Layer 6 of a small transformer language model trained on English Wikipedia (9 layers, counted from 0, width 128). Numbers have three digits each and are written without spaces.
A neuron adds its activation times its output weights to the MLP's output. To switch it off is to set its activation to zero at one token and run the rest of the model.

Output weights of the MLP neurons that the questions are about. A number n stands for (n - 500) times 0.0005.
n60: 492406570444329671476397658503600561538536514459450510432415402400451662473627452469684531536559623637451627597600642489632440528400433592510447045398515488412424599453619604618412505500531479489428497434566133600594447427638355476387557539476583567481565533599508454511578386517371540551580426449495550489469520204511485619390383528378419647487404618631437546510377488549522514409472
n62: 376462404462571564457526695516352515544588600408297497472588382539564402520533430563446571567494571500414410506642530659299405511559486450456556351538570605531454525529620421310431582567728455316409506516503323750483466434450440434418639445557519477538303558482685565531523582411540486542403581593324644548561388439433492565328425650581509613338484623572470397624292506453233621480305
n108: 559513463505528349670422626636610527431347570488658448513505202594640497304497369435372435463552482539508437568532573477445429617468490506621571313431588605505598461489420441507450466550613494650425503559684221751462616474487541440423481514526558516500410698563447580628401580436583402632618577492378432526372600414422530457587343429532487505490355362555586440601481426415405429490414
n109: 518525470446508410434587552469146384550653699543446553483647455638728444238396417507556668342493612557454482507394583349442490537515379752544592222590573561528688406601349378576503363406586233653459611667703239419634406656503277553352560497429426458714434371578480632542384548564350354479428344633404461500469553568460584522689254553277507639301733317515414383592625473443701486531628
n112: 546443407412671418309477625531468411282556431516574284516554597485700513668538526527408418474567511514609526614322507476347465460416519313503515410364607431561401618528462551518581583622609354435506452434452778369549632464516582489537491419486545445276520401465476667549422418560630412470434726497533336497357482634511511434610427461508542587472660434535604461511402467622509497644791
n124: 586522453433560461338421481391329408312325576442424453557529700490416227441600483458664435437586540611398400601448659383550578620427439395565466747431474443518448357509392604489402489484487493447844481512464505628425637453378669386541588506552397472287513419655500364709699455898513424348636614568479453561491549515541476446239408483549681432589568618497484441467468530622679432588525
n137: 463468517419667495429460457514564449384532399507566568419478389495477515505671432520637611555464446670526725361489400389522384633272451338632624420542568478690447602450433505471425584586590454474684487578489651294565418591472505598446527446464426497425427566467418682569500451558442454597601617541528401443415490410481473492622415340478541563505698433674396580390363480547543440441532
n208: 393738577454358364657503557461509686490531450372560640443536485274451489529266664562626420632625545452743358410500508576379440648640356372522496623576309325503569567563504293666279530262493576500599445445469533697224516487541531648414418418380512375547601755558528533570394425579390475615566517578695532371503738475566411430503569597457468461503460427503606348441527542611323464516346
n260: 497257348447715566650530537516466367464426467442455738583495361447518477482605337472462665694418404402453337459477476477500600500348533707508430603458660443305596593623517434648644663553556474444441631600450535401500448429480549439500525500553582389427525539639525434330520466600425350520209679448577619485426464429491528578544520527572409405480511758447531479245506510437491683404597
n285: 473497457506550510458414455260503397456494411705678327698491426228483439617563324590293668592427735376323535596479559419452532319583706680535395481734469320398540309544459619522516549429722314644397487456361626445558457386552472573411616652653490569750552365700519523575596500550415484378660539528451511593484320362329487531661390453400483453655500579647486333323365511571618460401428
n323: 373451379635593519483537658311356391574548460434360563527596412527458573595386574554466511426555567870514728597587513299479470540500503564495777437594442585387294450500563625505409466643645366455482647571631457582519525537640403375431541386441500345471535297389527355516683512530464503580517497509525418383417474487486439554491570492558547517420489635394530542605445549520564360345348
n359: 335522572568526713636549467509538538608590650513631575557633399356382645407567487559308533495415285556329503550448394513490500634481510491367512249514608468334500574625701438450485552440463639433520433462415202488456497661508492357518553510439480529374531513562451557654492531347325432429503489405438581556585587533604317396503472592480383508566513590514596374461575515435597652513539
n402: 591530592483414575544442389549435506554497518542648494445445463594432684447305514543500534488400518496325658620510694290517489576506576620579503172545445519424439401373430344464654563402444615417419461427550170497477578749606525385553637411491424386485555655599386553619541553390359515532633503608399645359685558307319537618528483425425441434599503460674450364369436651452595752456433
n473: 556492576461474643659383517404477583503560544536489408540460230732527614448336577516532515503470511554473381546481516408617455539494562536542388314409602459631540463558393357586539558581577491429483634574595021515466492533503602411515614530254562374486613615412396512548492594422589649505561440611629473554581440607303423531341474520576376394615549479412615541604463406305388340398604
n489: 539563555459460403553434483699416560533291445584593583524455373571576488412500510603366490470455548168312486513472299664557484485600449379551354301549525683431558555620488538413407505626537613484528457411477251672599437527567545575548393561516415407525399489556369545379481382409420518489440368385604579663503423660333510615408497550535495543590590596660537613521586497381464667519579
n501: 318521515546593426530603536389513550518630297559713431486452429548500433431449386490458705645335321530350551228736374260487762365385605546440643578436393688428571329635523461497513416426551651629728605497382828405540623270470551396457522487302360634557590654620413563425352631740585432565372577576436413514503442350631738365582624393360448500476653570507375472273489409627435594387524

Each question names a token from some text and the token that comes next. It shows the activations a of the neurons there, in the order above. A number n stands for (n - 500) times 0.0075.

Then comes g, the gradient of the next token's log-probability with respect to the MLP's output, scaled to length 1. A neuron's effect is roughly proportional to its activation times (output weights . g). A number n stands for (n - 500) times 0.00084.

",", then " j"
a: 559485702482533479479495493477482479492873478484
g: 547635549455473466507366664424648359522576371561608412571426545514604591469453477445426484528468514478493404480574540518584492548641583852504634635541494330630364364618476528497514492530483273698408485441635534509423405646477371734518561472345393330513411402487665414522512439408345576425528486265263515710352429573555406470326727356333580459519564464521570526655414395800431541525488
Which neuron, switched off, raises the next token's probability most? n473

"A", then ".S"
a: 478499482479483480537499480486483526547575545491
g: 542519469464523491321429418594547498588631619401670516510443478714786519540411382533470533533670443334460574700549466465503568514694335569405311486572216582457555527620483632559478638541565527399597476158404382442528352636541579310512429422374704591587517382408634623393677516398397637388432365612463377459407594394490592466452396409538405618403510511467610391500587626604362411603463
Switching off which neuron hurts the next token most? n489

"199", then "8"
a: 480552575498496525699477521478483491480485484484
g: 606439593585327638358486446623491314514583543633465570441903626409653442522728447449524541533495636569531393521479447487450494391607585656379477644539626586649317413455351550427472450460634378345445510389456734455397515503591460461432537344530511422535475476244635550585583472493488489632521533485402536302648471587632580389421483580384532358441548523488356473673246500428563209500532
Which neuron, switched off, raises the next token's probability most? n108

" School", then " of"
a: 541501494490493493477500658498487562479487543499
g: 531367394734402350568494552348505610697527465578591581564384511467528451522661464510352295679639470562303414511301544562422471450461458507501537512342373517445534633625552399626599386416447484325505482622578574446512432239368532591244532448698459448391524535407657412551649596331509615521514560619703455472448548452519622383570554571456373670629469555696497396440341647525452652556239
Switching off which neuron hurts the next token most? n260

"ore", then " high"
a: 661485554479578480498479576493483485496490479493
g: 528538360716501596523621410715327506437671402514587393453466495431377578442312284581498654739472417489557627755419435437609471437587686565662423516546529527391468451486455514599433518566520495295503645562664510363683367480337171538541452502550485351458595441626508439500556311575343416409624548605488357511553649340598587571535526589503371593462429232351581570578480422473512466479516
Switching off which neuron hurts the next token most? n60

"ins", then " University"
a: 485629488493529482491499494500480491495497512496
g: 619702540445494381426420526423412429456429431589546447428594521516405600278494499648550436629555590436492613566334532439722390603489298753396507491355354590557480569454367765640483423448644427581439570625578512475372400547388565579385469468312615546700440299616271574618464394504394533419658511557416487539441664419507482546641560710607343390500514530472496245582474493453563296500678
Which neuron, switched off, raises the next token's probability most? n62

" team", then "s"
a: 578485501491537477495500537495586546510528573495
g: 453532409529437621411406588450444471401603497396577469572629517373543481583273547582465615358675552514570724379388801502646436317606349698478492540662463588466421519453491481360491630346477364593514527420633521473492661374320404463560359735217554629375600444404509494624459470645528590492502695450490562229502569343589430584519483750321579375558436472518502486480444374590484540494454
Which two neurons, each switched off alone, lower its probability most, in order? n323, n60

" D", then "ance"
a: 495491489479488478554495483481483728602479498478
g: 523477632379330592433402438374570635413491344532504592718570501292513628554445474578393715670612442718506492481421444654714482538292461532573572579632574452477420363351398234466437461589513385523410444575548564750510493556377457368492713687408559524478586584502534566541534508594328422506512587498586362367492712448408426446636533672436690346540577381472282485349411511457489344501431
Which neuron, switched off, raises the next token's probability most? n285

"ation", then " acc"
a: 977643727528529537499489508477556648631829570492
g: 553545661284447472432443440626619494443708505547320558500542469400503672684445539525614643472573575526391434463494471232470495511429560508532472546615584438486450526491251612566385431406462368658537559507637432371349544448428306464693532390539368398499424537380596368456447404722492507370564524273522544634468296443557401426447619501394625628683415562460415365537654628731617542806499
Switching off which neuron hurts the next token most? n60

"f", then ":"
a: 487487490484486531477483498488477481489485497500
g: 433257502469521327520415519429491574638618385288479514563689448374618509562392429478545557460556400611539513599602274457401434588683472462397627513474513494572637772504503537445525384235619432492583449518454473470537511381584404419361603427400438352646321527602536661529721534489370615637538465496472447650619468511340533413641376366911587458508532692482479516400467472433466612495335
Which neuron, switched off, raises the next token's probability most? n323

"In", then " "
a: 488490647481480484501488515488534570491477482500
g: 560519703420525374556589748524432603477366411417584527477401459477606692464386650511467200377530475535427536549420492621502519594558431520285430586586335340471611530758397402674618385504533409650602625488516599566227597655486503550316309546292697487563352516600493697405732519483546347571433437557517611576370514423624491405446432580531379543418428423465498362429400574465495496606467
Switching off which neuron hurts the next token most? n108

"ent", then "ional"
a: 481479560617640480490477481485502491494481545483
g: 668529492578336699452557503483554261350611681257392377494713627643527611611555160431489582440423657531546518426403357601586499340604509561443284603290555583721420395317456590529546437552613525619440498465451665476470431461660383351599494605500391598417621493543680508603657417458624524293537413476515468674511519459602473432404481535478395436569471494498377505403374503529402455633502
Which two neurons, each switched off alone, lower its probability most, in order? n112, n208

"\"\n", then "\""
a: 488624592479497477480491490484485597659550478479
g: 380568590525432498424545766391593601435332336680353516563365478540557490479664492319528376206335640598489521483403457446542514512549562318633255458505717613452506590494565446279407556627421594625500460458529474519563410590576522560600687469734614518582594587198401564552243539503674597635498541611596444445471381372468505408480450490556619420649443359430556445447511471552547467372414
Which two neurons, each switched off alone, lower its probability most, in order? n108, n473

" ph", then "ot"
a: 559483570477522495481482518490477587478480578493
g: 545391547254438466502505508566428388675601592420594603440625527570485314599616697411448601500495607386366418432485664437589490466463519575454448587622375536370522411372464461359486458671543373341441266591289427478561636547437522480404547652848522344544517575506404536273411440434359541360619421670649551481486415398630642519379503631369499594670738419586489687500427546578370460562522
Switching off which neuron hurts the next token most? n489

"d", then "e"
a: 497484510479484547690486483484478671633480479488
g: 686379726609618467572436413452383478540490249493352414625580439425394544348431724353363403486668488469548708612466533620430429567492426419491370520631565564656461502449654548358478535467713441662422347497417448422504406547568431436523398332340605436497504333592445641571573583320490458753529501495519744425356389517500639711359601562423351519539413518551663544525360480382516500520695
Which neuron, switched off, raises the next token's probability most? n124

"unn", then "er"
a: 539519503500478478478477501500490495478491483545
g: 568565673419422641332466420554438479597478416538603534515544527664514554279620338537586584515407425441239506585439520480444559537552430349550610684534729432406277431437312610448570361607760579450536485418438569411639429472436453532365494386606575740572444480597558266550357429395566678533446363511453577575692647324544545314399527433399332621368640581514547665337580536462554475541467
Which two neurons, each switched off alone, lower its probability most, in order? n501, n208

" th", then "ink"
a: 487477554487484477478487499534487511500478496488
g: 550524409641431378447651374479599585601456464627639443710549553460231434410509465520512498640699733628398487411504402509600470455398534401282656562681706268532538663457391560464555542418462419430423485584353577577515460627491441481379597585544523278484397590473362552552415544434559558474449784539501318339477265550659480534356349477489769570343378391465483502579464545507624452516530
Switching off which neuron hurts the next token most? n285

"-", then " T"
a: 519493649478490506582489488478503537625742480478
g: 513488601562522609543405350400481269435619328333491558506752419603436443434559307458466667582237653449597530499569724306558449633703644400502490462517461561438622372460666516515653475531456391454451599379577542502539464375442702424582475641648440425434432349595512347476254470487638524555323567509503673492363484543623477493493687381283403571404678487522666497473462551485607359458573
Which neuron, switched off, raises the next token's probability most? n108

" (", then "n"
a: 518563504500590479482498488497590479547522477494
g: 632530538496489315447594507447299424577603360526402452440451459549597336522541628548407225520415489575841366408597488614391236230586503621547500480542645564494455518415519549428433574518479519517581451515727549396598651499423420631422357655728284488612454473513455412420405380537562397402544513460476575573574517430326472643391527485394531548697451564481529799623446616516634579388385
Switching off which neuron hurts the next token most? n359

" opp", then "ress"
a: 509480598500567478537490519491478485478487494488
g: 407543428486683611565567605483370530263670495344586489683590483471638360505525346331443464496496419458514576543405379469562423522315485561422578517517393521330710449436438748411375301442335585679548593601553485494506606479604617485683598692512423523477284548642499524678546613476503379361342534406460512512506586558537353333414398415424556600648522579724365583469304587487459689539300
Switching off which neuron hurts the next token most? n108

" ", then "201"
a: 512483492500481481690499481488487478616496485605
g: 485571579354401381507576602232448644381519535603467580672475591394639511549579481440797403663494372596455423478370525548548273661392551430571405495550538448315556519264398602476520404536491496478453530581477468451412563451399475569704555696350465533629551599470485486410586489451607633554533427524636487357501638393296274561809200572433407601603400512474425487384408518556478516659612
Which neuron, switched off, raises the next token's probability most? n501

" N", then "otes"
a: 498492486482489477488497478555624588620494497546
g: 475514357632581570481408493559440400467417412611672615419471416452534415610523780674362382572535475530618483603484458420475433564657579389395565412752396647401446442365417275478521546477520588459550418654612457551430504525462559438638563652302689321392442585555460520789479459685330345627415374509544532195593420573580465416485507434583421384574538331573689313530587452539534471579350
Switching off which neuron hurts the next token most? n402

"\"", then "D"
a: 528530732482477479497478479483519744608536517483
g: 420558815677738546471298423485475497668309661615424592538481437518633488449539670358342594431518426612364498542631586291598350395592450571478481499382385570514420318676441541344508501638385603493693688585408520473376576562410681458449513409514585615449499529436639571630524558577319570421301429410374596416528634475554555408479391262509578625549399507430337459382379456448588561534459
Switching off which neuron hurts the next token most? n359

" &", then " N"
a: 478479489494478485491500489499492478479695478495
g: 489664474331470623540545675520255476487478770645534325450438418464559525198472393591375385534546584506272549620533505611562579577361566553510532534518524644496469526462402470442666320474558578579520463490585429435478478428481541605644420384424580511529490437385522431438353593571584491659311688489504574643490164522281450542399571342726374434556528450539209465571594509565605598576619
Switching off which neuron hurts the next token most? n473

" ", then "199"
a: 520498523500512478576497498485483477574478480550
g: 692625568542477626483471562586517446351607355668350556458705585426572553500591402536490520605552514688428387526376375547396514623485585439516350636471759559546320394407402468487486421398511538457340579546441732544515488502478387323316519169565546544527450505235630516383491422302530614478497557478500545467751419553590651381356524608456637624381569583488387440639300571433555346603513
Which neuron, switched off, raises the next token's probability most? n402

"p", then "on"
a: 610487533478500512479477492497490484478486488481
g: 444376720652424595460501416525609491475686526521466417430302526509644453281714573290491489426532705619663420543583512515578602463588551471350526518486416344584515638379503338467411495482388663277351754436419557363601668444389428305482389410714562714568512357420443478537526631385405428545535510459357533535564376606355621549595428532508412487598442308599553620405433648432551461554647
Switching off which neuron hurts the next token most? n208

"im", then "in"
a: 538484528489497494493877479500478485478486490490
g: 605664561470461284394537512563469495592462377637515336270553519389359547309385591429486484606401455618554626415463427519421511613377570301540552606650536441499382510550567450538449380324558399416535355598379598551674373554517518411605775380562489504619414761532541600483551605476498656473477501652419569300520748407584288615607530504580402642676386347441477474424522278438566368553637
Switching off which neuron hurts the next token most? n208

"ble", then "m"
a: 578489711480514558489485501499492484477587496493
g: 454435283373434405488630539550409383408625487624372427555430454533517476394567268538338521582624438470568468510509522462589472237679417456603403557636586525294459606499515728519590421493620353766714559615488495688341383496488629535402605473453549364558580522427368496488428547550351442565362487829304486690389546646328362587435462618382491454399441561657549483555619588581421538544516
Switching off which neuron hurts the next token most? n108

" been", then " n"
a: 485483572583479484478477478695545527667490490488
g: 514677475350476576558504589437247470484530615595648241422617480356633582357449462589565406470467636563401537693456473600566485583541357661471498642540615431571478296686570311292626546376348450650692451625600552299507450534411425610479454505650552343662425475530596552579343546459678449421392627339429524625606249548380410472378472430497496492398445447535546432667545497583486321448634
Switching off which neuron hurts the next token most? n285

" ", then "ide"
a: 526567574495492486564499486480550478643501479479
g: 342403390514453627580467341550496511704513562557299525387405375596353267457607410485528532551347538528451467459451619609524522709598426575670671467429499410681534446573607406476360515522537521577623432394493537557578526512397521589419625560477617522467690371573553593263520448577579431216467348384586389577508412494563655513349729486530526643463208501258534640397459647604674470459353
Which neuron, switched off, raises the next token's probability most? n402

":\n", then "A"
a: 590643760501501505517477480477513665735738479478
g: 502600366532491344623480607300697626330456556533578515430444663477492649427475408410363645394386577431414638676452732394555546618511586450536321474586523674522266677532576508422439426506522565539526550649417390470453537515519446552588377520681536438588641595137504500538485267481581544574586439716620491599530498440428541333407354458579541474496436222594608349467329598461461380430544
Switching off which neuron hurts the next token most? n108

"og", then "ra"
a: 508581478521489478497480493497502555478494505491
g: 450504483504384654475584568493436586692568629470462400533665520601518518418623480267664455628542340441527408575337670585416659465281433347662423548447363609480526557588445607381617255467462473533454451407624523385564558382556356234477406279662583551569592441393514442644691505289569564355730400647434662445604435390519425401464523486503541586567419594599460564435321626345493625508534
Switching off which neuron hurts the next token most? n62

"re", then "form"
a: 477481563479477498519481480483500504480478488489
g: 726525523305509387500624457429456464406508513730527638503607571584535472463374562625637693525442672490534601500434242695481448499769437625488325467619522571398484416287574279567425313406478528520595550417434451372578525370335519568389722291523425627537390649456523486524356496524464429440504500399478584357372501426479670640348736541672499444570558536487310604519440473654495489412427
Switching off which neuron hurts the next token most? n112

"at", then "ural"
a: 493495477484490748549500480478489529495484537499
g: 546581465397461369579443564327641325513380701410529470318554717490344408573382471464468481617357533758561630442493466476600485687637542633448527488353551585557397693592484582482616409273500495445611474594239604458387649688447536391427452437510491314311485482643506497501728480452343637356400692456411433635624665360505473381480584605518522474485505484358507587497549505374441434714445
Switching off which neuron hurts the next token most? n124

"an", then "el"
a: 479477484490577485492488489499494478492493484499
g: 430504513523424435338627514472503540611491444445429447565340642487510264552636455525773392448447571311266606470458680618302550365393449692537622308623654586687354441538301490530552344702578496450518524435501358478431706477453590645642621633514520423544496612473497372446572455500636527426379274518615473640577456388460573584427487590494502535416408773284551516531424509595460341445499
Switching off which neuron hurts the next token most? n359

" sur", then "v"
a: 492496621496480488478486478483479601487478477492
g: 426464659407602408461657440465504482426298298551560362697544564421477690387450568578381676531496495585254336345609422608557468577634539513361563520548578487406344457395634464432558566466374515637368612542449511151485805502511564484345486464529650392514338532617448647357424591472515504381453553427554472292719598468531490519511557512654691609478697455455455551609471443561511305538489
Switching off which neuron hurts the next token most? n359

" Gr", then "ant"
a: 491484479478485490477480479478635492480482570499
g: 437521612532495499605455433487485475665680668364478477457781548516487408494514423439488512508567457711532591492321537538602497355501472359493506557449518476479374404576697526608514436570409373533473504473610600769484373544396643329323520488414475254512629453348554508384831573361545754575503675504347433573547464513502602396473385520394709378444454472328345613374437540515382291531680
Switching off which neuron hurts the next token most? n323

"199", then "1"
a: 477507570497485565727478509539506484479484477479
g: 678655379407538495529522508495442571630445622465777495588541448452310466539364609574437585548440636589518686423526626418171522716323307446698536431417444354478533470274604335662625424467474492525553372600607573445463465552415407544645370617524504565470436735621455461440440391602477520402405478577554748610432642498313620599648595500381507546480408426473391395444434498383467456351370
Switching off which neuron hurts the next token most? n137

"iz", then "es"
a: 548480481479486481497484486499484508497643487490
g: 478494601534581558498573517602607406590565604468318557368439564351387484723519570424653574607496539535563536562572347491635479394525646508299672457515313469515478434342263500511542588490446598649504589437341610457571543487263316413676494545394440517390326381679482594475404418565445697559499518463555381547845413402554482351351363450618643473617292676506330495506687493456526392561422
Which neuron, switched off, raises the next token's probability most? n473

" high", then " on"
a: 529482562514543488481499535494491615499482687491
g: 428254553308426377523644604462638449512519575687550598456391261593513445563574448563463673545521348507261463605570373434500593389522383359547609407393538473613488610722586537492569579541650479483407410610454437637631376358474743744563510334570573395363497465495567399374429512287434320577404351491609461676535390521443585516445589535616440543381551411396742564388539468567678494399588
Switching off which neuron hurts the next token most? n489